Layer 2 of a small transformer language model trained on English Wikipedia (10 layers, counted from 0, width 64).
A neuron's activation on a vector x is GELU(weights . x + bias), where the dot is the dot product.

Input weights of the MLP neurons that the questions are about. A number n stands for (n - 500) times 0.0017.
n10 (bias -0.011): 389 708 654 547 369 566 437 561 709 499 658 487 336 508 621 551 256 503 574 640 479 321 272 445 666 623 238 515 711 462 686 324 517 855 680 493 737 557 678 473 814 336 656 421 439 309 443 523 327 535 468 356 324 446 514 435 572 574 401 411 190 584 247 504
n13 (bias -0.055): 527 472 556 708 470 608 535 480 584 393 240 562 479 441 352 641 358 405 653 493 465 603 341 765 394 728 484 329 671 487 538 433 592 355 407 436 479 635 753 434 448 435 367 553 648 424 503 563 270 544 499 338 447 450 360 585 574 507 545 460 392 653 369 432
n18 (bias -0.017): 393 553 541 558 452 762 256 347 769 665 457 357 504 367 515 415 269 339 485 461 688 529 386 480 493 391 463 515 820 590 726 490 535 549 595 258 602 953 631 442 542 544 607 416 439 519 707 265 402 554 486 605 606 587 664 497 429 529 403 499 281 425 313 420
n20 (bias -0.036): 427 416 653 521 558 698 267 463 492 418 563 515 446 525 654 501 392 534 318 560 623 526 404 373 706 525 477 596 530 575 382 565 476 640 375 445 566 710 614 462 525 393 646 489 389 494 361 465 481 573 453 492 688 450 627 509 488 708 482 352 516 343 514 403
n22 (bias -0.046): 632 364 624 493 523 554 335 509 260 337 219 672 429 517 556 304 501 661 514 469 577 622 557 494 594 443 652 434 518 607 579 525 589 396 625 617 658 546 738 527 510 715 537 439 686 424 410 523 331 616 524 382 439 401 360 586 694 494 459 553 508 576 360 269
n27 (bias -0.075): 399 424 469 402 505 437 577 739 517 290 359 597 374 401 475 289 512 707 57 729 585 459 519 449 936 623 380 450 427 544 616 472 167 463 673 548 531 686 458 579 447 680 543 485 581 656 318 455 531 568 445 646 710 477 618 899 491 632 739 480 511 325 480 474
n28 (bias -0.030): 539 507 806 393 638 498 603 518 303 374 338 558 357 543 710 415 540 521 210 426 661 390 617 673 667 471 563 682 731 656 501 842 621 353 577 537 855 674 488 546 458 634 570 229 531 633 480 502 495 499 518 547 475 441 240 673 704 472 497 504 494 350 246 483
n30 (bias -0.087): 302 150 892 614 355 419 594 505 582 517 374 467 277 592 786 601 503 429 537 591 324 540 609 468 675 540 398 349 559 458 389 403 395 860 642 535 561 774 443 809 435 363 471 444 635 302 417 426 439 435 635 650 120 480 394 608 444 712 376 604 532 476 292 542
n44 (bias -0.044): 579 563 332 592 537 662 382 467 510 600 213 796 335 804 405 385 332 388 498 524 471 333 448 518 482 686 432 570 786 448 522 818 517 516 293 281 674 781 356 477 408 677 586 655 570 634 573 555 381 511 757 255 392 575 287 693 482 420 418 444 418 568 372 539
n45 (bias -0.124): 658 343 499 539 581 627 469 593 323 345 419 506 344 374 688 389 409 523 484 547 481 547 656 571 528 432 352 352 582 591 433 828 410 457 557 455 405 646 890 376 687 379 549 557 408 618 469 560 661 527 488 423 527 503 648 580 503 698 360 419 245 545 391 496
n50 (bias -0.014): 279 423 693 380 569 546 540 561 444 541 269 712 317 557 545 281 446 636 314 305 444 464 727 511 761 324 744 603 775 788 659 701 496 640 643 534 479 647 447 341 433 452 514 423 781 404 539 725 502 498 681 575 416 337 232 280 657 676 603 575 563 204 456 467
n61 (bias -0.048): 688 562 572 438 609 860 668 671 415 617 463 633 410 144 849 455 459 537 620 752 515 399 613 409 589 445 117 616 250 561 899 456 530 652 604 646 623 399 608 228 181 295 638 373 472 126 441 479 392 455 667 976 643 414 462 389 216 545 602 197 515 253 324 465
n73 (bias -0.043): 636 317 632 603 525 374 356 524 570 648 373 350 300 369 608 457 530 511 397 486 352 534 764 432 574 596 167 548 678 456 933 278 464 541 556 283 377 624 573 662 625 499 545 267 400 706 441 501 569 503 568 505 416 390 577 635 525 491 664 486 595 588 349 494
n74 (bias -0.099): 659 188 629 454 377 686 534 671 552 642 333 676 421 379 474 578 472 143 429 424 244 457 575 443 528 313 590 702 600 732 391 436 650 631 377 306 808 601 642 793 200 566 783 463 643 176 552 174 637 382 374 533 598 529 724 370 396 827 564 545 750 305 522 440
n92 (bias -0.090): 317 400 287 607 559 722 335 539 581 265 617 454 390 615 665 461 449 660 847 579 491 702 428 404 516 508 397 415 479 625 471 491 522 736 500 399 434 490 564 424 443 575 448 532 484 276 469 431 363 470 574 208 389 547 494 614 345 819 537 405 364 599 285 395
n95 (bias -0.067): 406 375 416 528 606 263 552 619 271 505 456 430 541 600 456 418 502 683 602 497 562 472 501 385 680 466 589 326 525 692 428 574 264 604 471 594 388 508 575 629 318 650 451 536 449 533 572 382 557 524 586 522 747 471 640 581 288 608 510 552 510 340 558 390
n100 (bias -0.037): 559 496 671 618 678 784 355 487 481 589 522 347 440 452 618 161 595 584 79 202 510 483 535 415 551 462 346 521 449 590 538 392 333 340 531 628 391 286 458 537 333 421 627 549 562 874 556 410 428 562 590 391 321 585 462 774 419 385 542 331 360 518 479 549
n102 (bias -0.147): 420 421 472 604 677 524 363 483 384 437 453 489 411 518 487 457 438 455 468 469 470 599 523 440 473 514 581 491 508 525 432 548 475 506 474 440 525 487 540 559 468 492 491 530 488 460 292 503 426 889 534 513 560 480 499 554 489 508 435 475 528 509 519 331
n105 (bias -0.051): 425 510 558 660 423 583 390 585 488 450 693 459 605 363 644 340 325 586 397 286 542 571 449 468 522 607 483 371 754 537 455 644 195 362 520 748 628 524 564 466 295 534 781 649 611 425 557 520 128 400 648 621 394 495 136 501 348 460 345 538 558 610 355 359
n120 (bias -0.060): 345 350 475 678 497 386 305 539 422 320 542 683 281 491 601 338 617 500 312 465 467 491 568 501 670 658 635 426 368 580 313 544 475 498 431 462 457 362 605 510 492 539 740 456 620 642 392 578 408 589 611 530 519 577 636 459 475 651 451 492 492 567 529 502
n125 (bias -0.030): 485 469 528 447 649 550 443 449 589 501 454 605 568 634 325 378 283 495 429 443 444 428 459 334 512 414 486 575 389 515 350 671 299 443 396 788 447 690 450 585 547 934 646 614 865 536 542 520 462 556 436 601 581 517 663 816 582 446 511 560 428 465 595 229
n131 (bias -0.052): 542 369 752 612 414 581 434 601 487 485 703 576 444 564 377 462 466 381 474 493 502 499 703 500 580 440 429 167 506 520 521 292 319 531 484 526 740 439 456 800 317 741 717 385 427 270 353 450 620 397 702 296 401 755 488 448 512 558 479 297 642 198 356 522
n154 (bias -0.072): 364 270 512 592 532 599 452 511 485 448 723 598 600 588 460 474 180 411 558 482 557 400 440 138 410 365 455 662 942 591 661 818 370 624 591 563 487 892 618 395 503 552 534 488 515 593 581 190 212 483 588 602 351 504 485 418 515 695 470 512 378 385 547 388
n164 (bias -0.071): 405 450 420 671 458 354 250 647 391 454 350 559 161 575 526 460 397 423 344 209 759 472 265 655 728 694 552 435 404 517 269 853 604 283 685 503 694 697 691 427 600 699 554 681 507 568 421 357 170 491 759 526 349 729 494 521 392 751 408 467 294 721 559 446
n174 (bias -0.027): 486 551 529 595 394 577 523 484 413 365 471 556 334 386 624 139 406 541 511 640 315 343 645 633 806 620 680 350 510 434 426 413 325 634 255 586 308 467 624 433 471 536 467 430 635 669 555 571 394 550 506 709 514 566 407 646 480 437 444 514 494 493 246 530
n179 (bias 0.001): 593 455 480 445 435 620 370 430 583 654 397 578 576 650 644 280 376 477 369 545 631 449 408 642 545 500 524 519 720 372 447 538 641 606 339 453 655 639 418 641 293 446 723 582 441 470 555 375 431 511 587 531 631 528 403 830 440 562 468 325 329 399 538 491
n185 (bias -0.065): 487 472 300 624 550 682 536 545 768 425 362 429 401 649 566 386 52 541 617 670 334 364 478 337 751 497 447 335 307 541 51 582 617 363 722 206 472 708 328 648 602 489 722 360 618 325 560 841 514 559 484 222 556 527 368 442 556 503 531 458 428 620 362 481
n198 (bias 0.029): 441 411 785 557 630 591 503 536 659 392 581 615 525 484 396 223 451 461 609 656 282 600 374 498 591 474 603 508 214 567 294 425 622 522 431 647 467 336 544 662 430 853 544 604 546 639 435 290 471 527 524 256 476 605 304 438 491 538 417 453 516 272 610 427
n208 (bias -0.069): 492 537 301 638 677 470 516 589 467 478 537 603 518 372 519 476 525 497 565 600 203 384 556 513 432 505 399 456 446 523 391 537 727 560 418 617 527 297 292 572 374 475 441 414 599 495 441 368 464 465 675 293 577 499 324 754 338 623 640 239 320 495 576 533
n212 (bias -0.021): 239 374 447 457 561 517 377 437 608 536 677 414 486 680 493 125 435 497 587 500 491 365 612 505 574 447 546 662 577 552 618 384 442 641 318 686 592 805 549 643 459 416 564 451 437 415 573 354 467 571 383 483 673 545 535 596 712 486 469 279 554 341 692 455
n214 (bias -0.020): 540 414 783 547 497 347 418 482 546 384 559 616 431 466 480 571 517 401 238 470 721 271 490 403 734 700 430 529 321 552 469 368 530 404 470 499 689 406 718 480 512 457 474 472 641 501 368 232 537 563 574 368 412 451 374 514 611 534 476 375 448 482 566 540
n216 (bias -0.010): 574 499 411 583 558 647 480 394 497 277 743 525 489 387 559 228 350 469 529 746 486 561 376 515 620 726 606 408 563 540 433 431 581 517 528 555 584 352 521 402 314 538 700 414 781 501 451 573 168 384 489 509 344 607 270 722 732 437 699 359 649 654 401 495

Each question shows a token from some text and the vector x that enters the MLP there. A number n stands for (n - 500) times 0.0083.

" |": 467 468 397 409 545 448 433 475 370 491 530 508 502 456 523 534 510 519 438 421 562 631 486 573 520 482 503 490 439 399 388 506 530 453 503 472 533 529 429 467 567 480 442 478 463 534 293 403 483 797 524 537 473 520 527 463 466 627 405 510 528 565 517 838
Which of these neurons fires most? n164

";": 465 451 462 416 537 432 420 350 377 511 515 527 498 409 573 438 553 514 500 483 534 637 508 528 542 486 552 512 416 388 409 490 598 539 489 475 457 470 479 490 570 464 454 432 504 555 293 406 516 799 504 560 511 510 522 425 441 618 377 520 519 519 486 824
Which of these neurons fires most? n120

" a": 535 497 391 301 539 605 420 373 468 518 531 461 560 519 527 573 541 520 549 652 482 621 486 522 503 410 490 510 431 340 471 586 498 481 514 393 472 512 447 415 508 503 404 472 478 450 363 562 575 755 472 442 361 392 507 474 522 445 484 525 547 548 432 855
Which of these neurons fires most? n185

"r": 549 510 414 275 554 376 469 529 443 553 470 540 829 490 439 363 516 559 483 467 545 573 539 451 435 416 560 451 545 367 599 559 451 500 548 599 412 538 369 530 386 503 319 497 452 496 360 480 579 691 400 568 526 441 569 455 402 353 429 562 583 539 625 801
The most active neuron and its activation: n95, at about 1.3

" G": 543 635 422 306 535 531 369 255 473 577 504 527 792 512 327 500 476 468 422 521 415 656 450 509 384 492 544 483 534 363 489 511 569 549 383 583 468 513 483 459 447 519 337 461 493 506 396 510 498 706 536 563 323 423 511 570 463 356 427 634 611 615 481 815
The three highest activations, in order: n44, n102, n13

" Be": 489 512 360 286 520 479 448 355 476 487 525 464 794 418 481 478 471 403 469 595 553 624 492 541 399 474 423 531 566 373 468 368 543 424 429 584 431 568 479 502 530 453 405 509 538 437 399 688 480 717 431 501 428 385 583 546 600 455 406 574 523 604 533 822
Which of these neurons fires most? n13

"ch": 508 588 360 265 569 450 390 439 368 484 542 454 801 564 480 503 502 497 561 502 464 630 455 360 408 428 552 565 499 435 484 518 534 506 420 605 374 553 463 468 551 458 449 337 536 569 380 429 493 765 469 549 571 452 498 470 463 534 409 705 574 498 560 721
The two highest activations, in order: n102, n154

"on": 477 545 555 230 537 418 406 365 458 549 473 477 762 476 475 489 409 532 442 449 513 586 523 508 445 386 614 544 517 432 510 571 485 475 516 451 398 539 414 460 466 471 425 414 503 578 372 598 504 723 403 497 608 454 501 475 475 531 452 700 504 487 579 820
The two highest activations, in order: n50, n102

"V": 453 632 502 341 546 381 485 364 472 557 569 512 938 515 402 412 498 539 437 452 467 629 344 410 370 510 541 441 439 436 499 566 479 515 388 516 468 473 421 478 504 564 548 438 473 455 384 509 530 731 451 505 453 369 505 468 562 406 440 579 591 583 533 795
The three highest activations, in order: n125, n102, n198

"an": 468 585 470 235 557 401 445 400 457 527 543 392 738 521 502 473 517 521 433 463 505 584 477 496 369 387 578 614 554 400 524 523 444 429 570 465 512 520 420 476 434 522 553 452 515 448 374 474 520 698 360 469 509 389 514 518 472 536 475 619 607 509 614 830
Which of these neurons fires most? n212

" with": 514 646 505 290 546 502 477 333 431 501 446 400 505 487 638 502 582 517 528 456 494 612 490 535 369 388 511 463 574 371 521 477 553 579 456 450 524 494 483 400 507 458 449 439 493 447 412 511 550 742 475 462 462 413 617 432 503 492 417 651 451 537 454 869
Which of these neurons fires most? n10

" 1": 471 593 587 347 536 482 440 280 432 558 557 513 723 492 519 668 505 444 468 500 555 499 550 477 467 529 550 486 421 459 534 515 505 515 507 511 503 434 385 371 483 442 332 493 435 477 337 515 585 718 491 500 449 427 519 540 450 318 441 435 518 555 547 877
Which of these neurons fires most? n214

" is": 562 472 334 312 550 558 414 505 415 488 524 479 571 468 585 523 523 505 469 491 433 667 490 565 397 491 426 453 530 397 499 596 526 582 409 529 478 538 465 439 548 442 343 419 479 447 353 540 596 749 498 491 544 400 583 367 533 596 372 570 499 526 510 826
Which of these neurons fires most? n45

"os": 529 563 481 225 557 406 453 414 424 521 465 535 755 356 512 516 458 434 501 500 494 603 480 511 421 363 619 607 458 463 418 559 550 525 519 540 466 462 433 523 447 535 516 409 505 465 354 445 575 698 315 517 549 437 526 453 490 646 419 612 564 536 593 790
The most active neuron and its activation: n74, at about 1.7

".": 476 556 484 343 564 430 453 460 424 452 581 517 689 450 527 442 536 420 516 528 448 546 523 410 453 429 539 471 502 332 518 450 586 427 445 518 519 479 430 567 527 538 432 494 452 465 402 476 580 715 439 485 564 453 550 417 448 464 420 436 487 546 513 923
Which of these neurons fires most? n208

" several": 496 582 484 313 509 597 394 429 466 542 576 413 613 488 599 583 450 447 508 477 517 561 586 528 544 454 471 512 501 280 555 527 557 589 462 415 477 438 477 418 437 433 432 524 496 432 387 591 552 706 473 429 492 370 521 383 464 373 443 642 600 552 442 887
The two highest activations, in order: n61, n10

"====": 500 511 540 409 551 592 509 513 438 507 574 407 773 437 517 495 575 448 581 493 513 574 529 542 409 405 536 398 455 401 474 436 397 499 472 581 599 394 319 532 387 501 557 362 439 502 395 652 477 699 455 485 491 451 427 357 470 422 446 490 597 516 460 896
The most active neuron and its activation: n131, at about 2.1

" the": 514 511 420 289 548 557 429 412 420 503 534 477 546 528 537 542 472 539 529 549 507 598 540 528 510 384 461 540 546 241 535 610 504 459 467 441 493 605 456 392 515 456 479 465 541 491 363 520 438 774 546 471 472 444 497 435 474 435 373 558 569 588 421 822
The three highest activations, in order: n44, n102, n45

" Ch": 536 667 477 334 545 368 380 370 441 457 484 502 825 494 297 562 497 558 492 393 496 597 434 570 397 585 593 402 471 337 486 519 573 508 464 595 506 465 497 568 515 471 462 368 514 449 365 534 415 723 344 494 393 450 494 504 507 377 402 687 597 653 521 783
Which of these neurons fires most? n13

"op": 493 634 378 295 575 550 465 440 500 436 540 494 836 434 424 510 523 480 517 450 455 624 464 430 349 287 646 505 381 445 468 457 611 460 420 440 451 548 348 557 466 521 409 463 552 609 397 558 533 705 328 514 550 461 466 453 527 550 436 515 620 458 530 791
The most active neuron and its activation: n198, at about 0.81

",": 500 508 467 336 535 419 396 410 440 508 534 468 584 465 612 504 468 538 500 510 487 619 516 434 534 477 526 433 458 295 474 444 516 542 493 491 524 512 514 494 533 475 461 463 452 448 363 465 620 765 507 525 439 429 531 465 482 580 390 535 494 520 489 892
The two highest activations, in order: n30, n102

"52": 524 614 513 340 559 528 436 345 438 475 669 413 721 560 478 550 515 498 441 479 516 517 410 462 434 480 547 547 408 393 431 498 524 417 458 483 497 512 446 433 559 339 444 465 478 415 385 482 604 772 508 508 555 421 552 540 429 540 425 443 577 529 495 831
Which of these neurons fires most? n20

" A": 515 527 467 288 539 583 386 222 457 536 500 485 773 493 412 616 466 468 457 622 505 630 474 521 450 400 543 533 470 416 445 547 531 476 501 500 547 565 441 432 455 545 371 515 457 467 409 478 544 701 493 494 322 431 503 511 538 363 424 541 505 610 449 857
The most active neuron and its activation: n44, at about 0.3

" 2": 482 579 560 352 551 484 465 291 446 554 543 478 728 482 560 644 475 448 463 521 539 492 534 497 496 536 589 469 379 412 475 587 503 524 515 543 434 502 370 387 452 396 330 472 474 500 345 546 579 705 451 508 443 442 521 522 417 346 446 490 522 577 527 882
The most active neuron and its activation: n214, at about 0.14

" 19": 511 517 425 367 547 476 384 310 434 500 586 444 706 443 486 719 499 511 463 530 585 549 555 401 492 554 484 443 392 354 527 444 436 439 509 509 540 577 464 436 502 420 458 462 426 513 343 525 609 742 445 488 519 437 547 494 456 415 391 469 605 626 497 844
The three highest activations, in order: n214, n102, n20

"ing": 519 500 466 218 538 603 395 432 437 562 537 491 645 446 525 530 583 489 496 514 489 561 520 463 420 333 567 588 465 350 434 491 540 536 430 466 545 474 376 587 501 470 525 525 515 439 395 487 517 751 475 537 514 417 535 405 485 473 462 646 580 492 449 806
The two highest activations, in order: n74, n102

" continu": 442 576 416 321 531 499 468 470 495 479 559 487 773 467 525 554 495 543 542 499 402 673 524 553 301 420 395 461 497 400 485 572 446 586 543 479 437 453 400 643 676 393 504 398 455 474 371 641 531 715 398 482 447 314 621 393 492 421 466 565 530 561 482 788
Which of these neurons fires most? n10

"T": 514 630 452 343 568 475 404 290 444 604 508 524 829 522 473 475 508 423 554 407 566 543 373 456 419 433 669 488 542 417 505 544 586 468 408 468 355 423 401 455 403 476 461 441 546 497 392 506 521 726 552 497 465 463 476 497 507 339 391 519 570 576 530 835
Which of these neurons fires most? n179

" P": 507 516 491 322 558 480 457 342 415 454 486 499 807 523 319 491 516 501 553 504 502 620 464 418 380 467 604 555 443 464 527 526 641 471 438 554 515 527 485 440 497 511 379 418 508 584 357 557 456 722 410 502 312 432 476 516 512 381 380 638 568 593 484 812
Which of these neurons fires most? n22

"R": 485 638 455 356 579 407 412 219 434 558 538 512 846 514 385 461 499 509 455 464 552 563 376 495 386 457 603 475 629 480 497 586 491 463 506 514 385 529 372 444 474 486 500 418 446 476 364 453 525 722 533 498 448 440 520 496 499 437 401 463 536 598 595 827
The most active neuron and its activation: n179, at about 0.57

"tro": 488 539 382 262 560 600 407 257 437 448 512 438 750 442 484 504 416 590 599 533 517 542 540 473 444 443 540 477 447 353 493 483 473 416 543 516 458 540 423 416 519 425 451 500 465 512 382 529 540 678 396 575 559 408 586 548 555 609 371 537 612 506 554 835
The three highest activations, in order: n212, n102, n20

"g": 475 569 481 256 554 541 339 365 476 536 551 464 798 552 452 472 597 550 501 505 397 608 438 363 393 417 497 489 541 424 581 494 567 485 504 481 370 444 426 443 532 520 393 438 445 602 373 417 517 724 434 509 526 462 558 519 459 413 457 656 566 449 577 799
Which of these neurons fires most? n100

"|": 532 537 463 351 560 578 367 359 465 504 537 484 529 497 456 453 489 507 563 497 530 640 526 567 384 497 520 549 462 374 414 525 468 498 472 386 531 530 324 399 471 517 409 482 441 509 391 513 480 723 460 517 476 462 503 487 522 349 415 498 566 611 500 912
Which of these neurons fires most? n44

" as": 568 533 561 308 563 523 494 407 388 434 494 360 534 430 472 462 591 512 498 531 555 561 485 539 500 408 489 544 502 280 511 560 549 537 550 481 520 443 553 440 499 505 351 426 551 494 351 588 541 745 417 401 523 390 505 466 481 563 419 641 511 498 458 843
The three highest activations, in order: n28, n45, n102

"or": 510 514 462 241 556 530 418 430 472 539 534 519 706 470 496 469 451 549 443 434 532 577 550 526 437 383 624 525 470 384 539 550 458 446 513 410 454 635 406 561 548 445 409 473 562 567 372 400 454 726 366 535 511 447 536 430 457 466 393 655 597 506 469 818
The two highest activations, in order: n18, n102

")": 464 542 539 329 584 412 463 507 462 523 555 450 701 465 484 466 448 490 462 528 440 567 547 522 398 496 529 513 503 500 379 577 537 545 485 591 455 471 379 518 546 439 403 447 413 425 400 439 623 705 441 491 528 393 462 504 430 570 374 593 476 529 518 899
The most active neuron and its activation: n208, at about 0.88

"ed": 528 473 457 253 545 511 390 333 383 524 540 451 549 445 490 564 581 583 490 452 491 654 545 476 489 406 532 585 392 410 493 504 545 554 470 405 529 501 414 542 556 468 534 462 509 485 319 437 460 804 528 540 527 454 534 410 459 590 482 580 535 558 500 727
The three highest activations, in order: n102, n20, n120

"ab": 524 614 427 291 590 462 463 371 409 453 523 578 777 442 423 411 488 585 525 440 369 568 447 509 443 430 536 512 420 335 492 512 482 552 455 562 431 419 481 554 544 569 456 516 434 553 313 426 520 752 421 492 488 427 575 437 529 609 422 619 626 507 565 739
The three highest activations, in order: n198, n102, n125

" T": 509 618 473 291 531 467 352 267 443 543 489 532 843 511 472 594 479 500 525 465 539 604 454 535 446 479 647 457 548 369 527 517 627 481 450 546 459 479 455 449 399 507 412 417 514 465 405 525 464 700 475 568 359 451 450 527 494 233 406 516 541 589 484 828
The most active neuron and its activation: n216, at about 0.51

"ry": 476 519 355 241 536 471 407 425 417 523 536 483 691 482 515 393 405 509 453 493 490 559 577 513 454 438 552 526 462 315 480 556 482 542 487 524 392 588 424 512 527 427 480 508 466 440 406 516 577 751 420 602 554 423 537 512 455 524 474 669 630 525 503 816
The three highest activations, in order: n212, n102, n179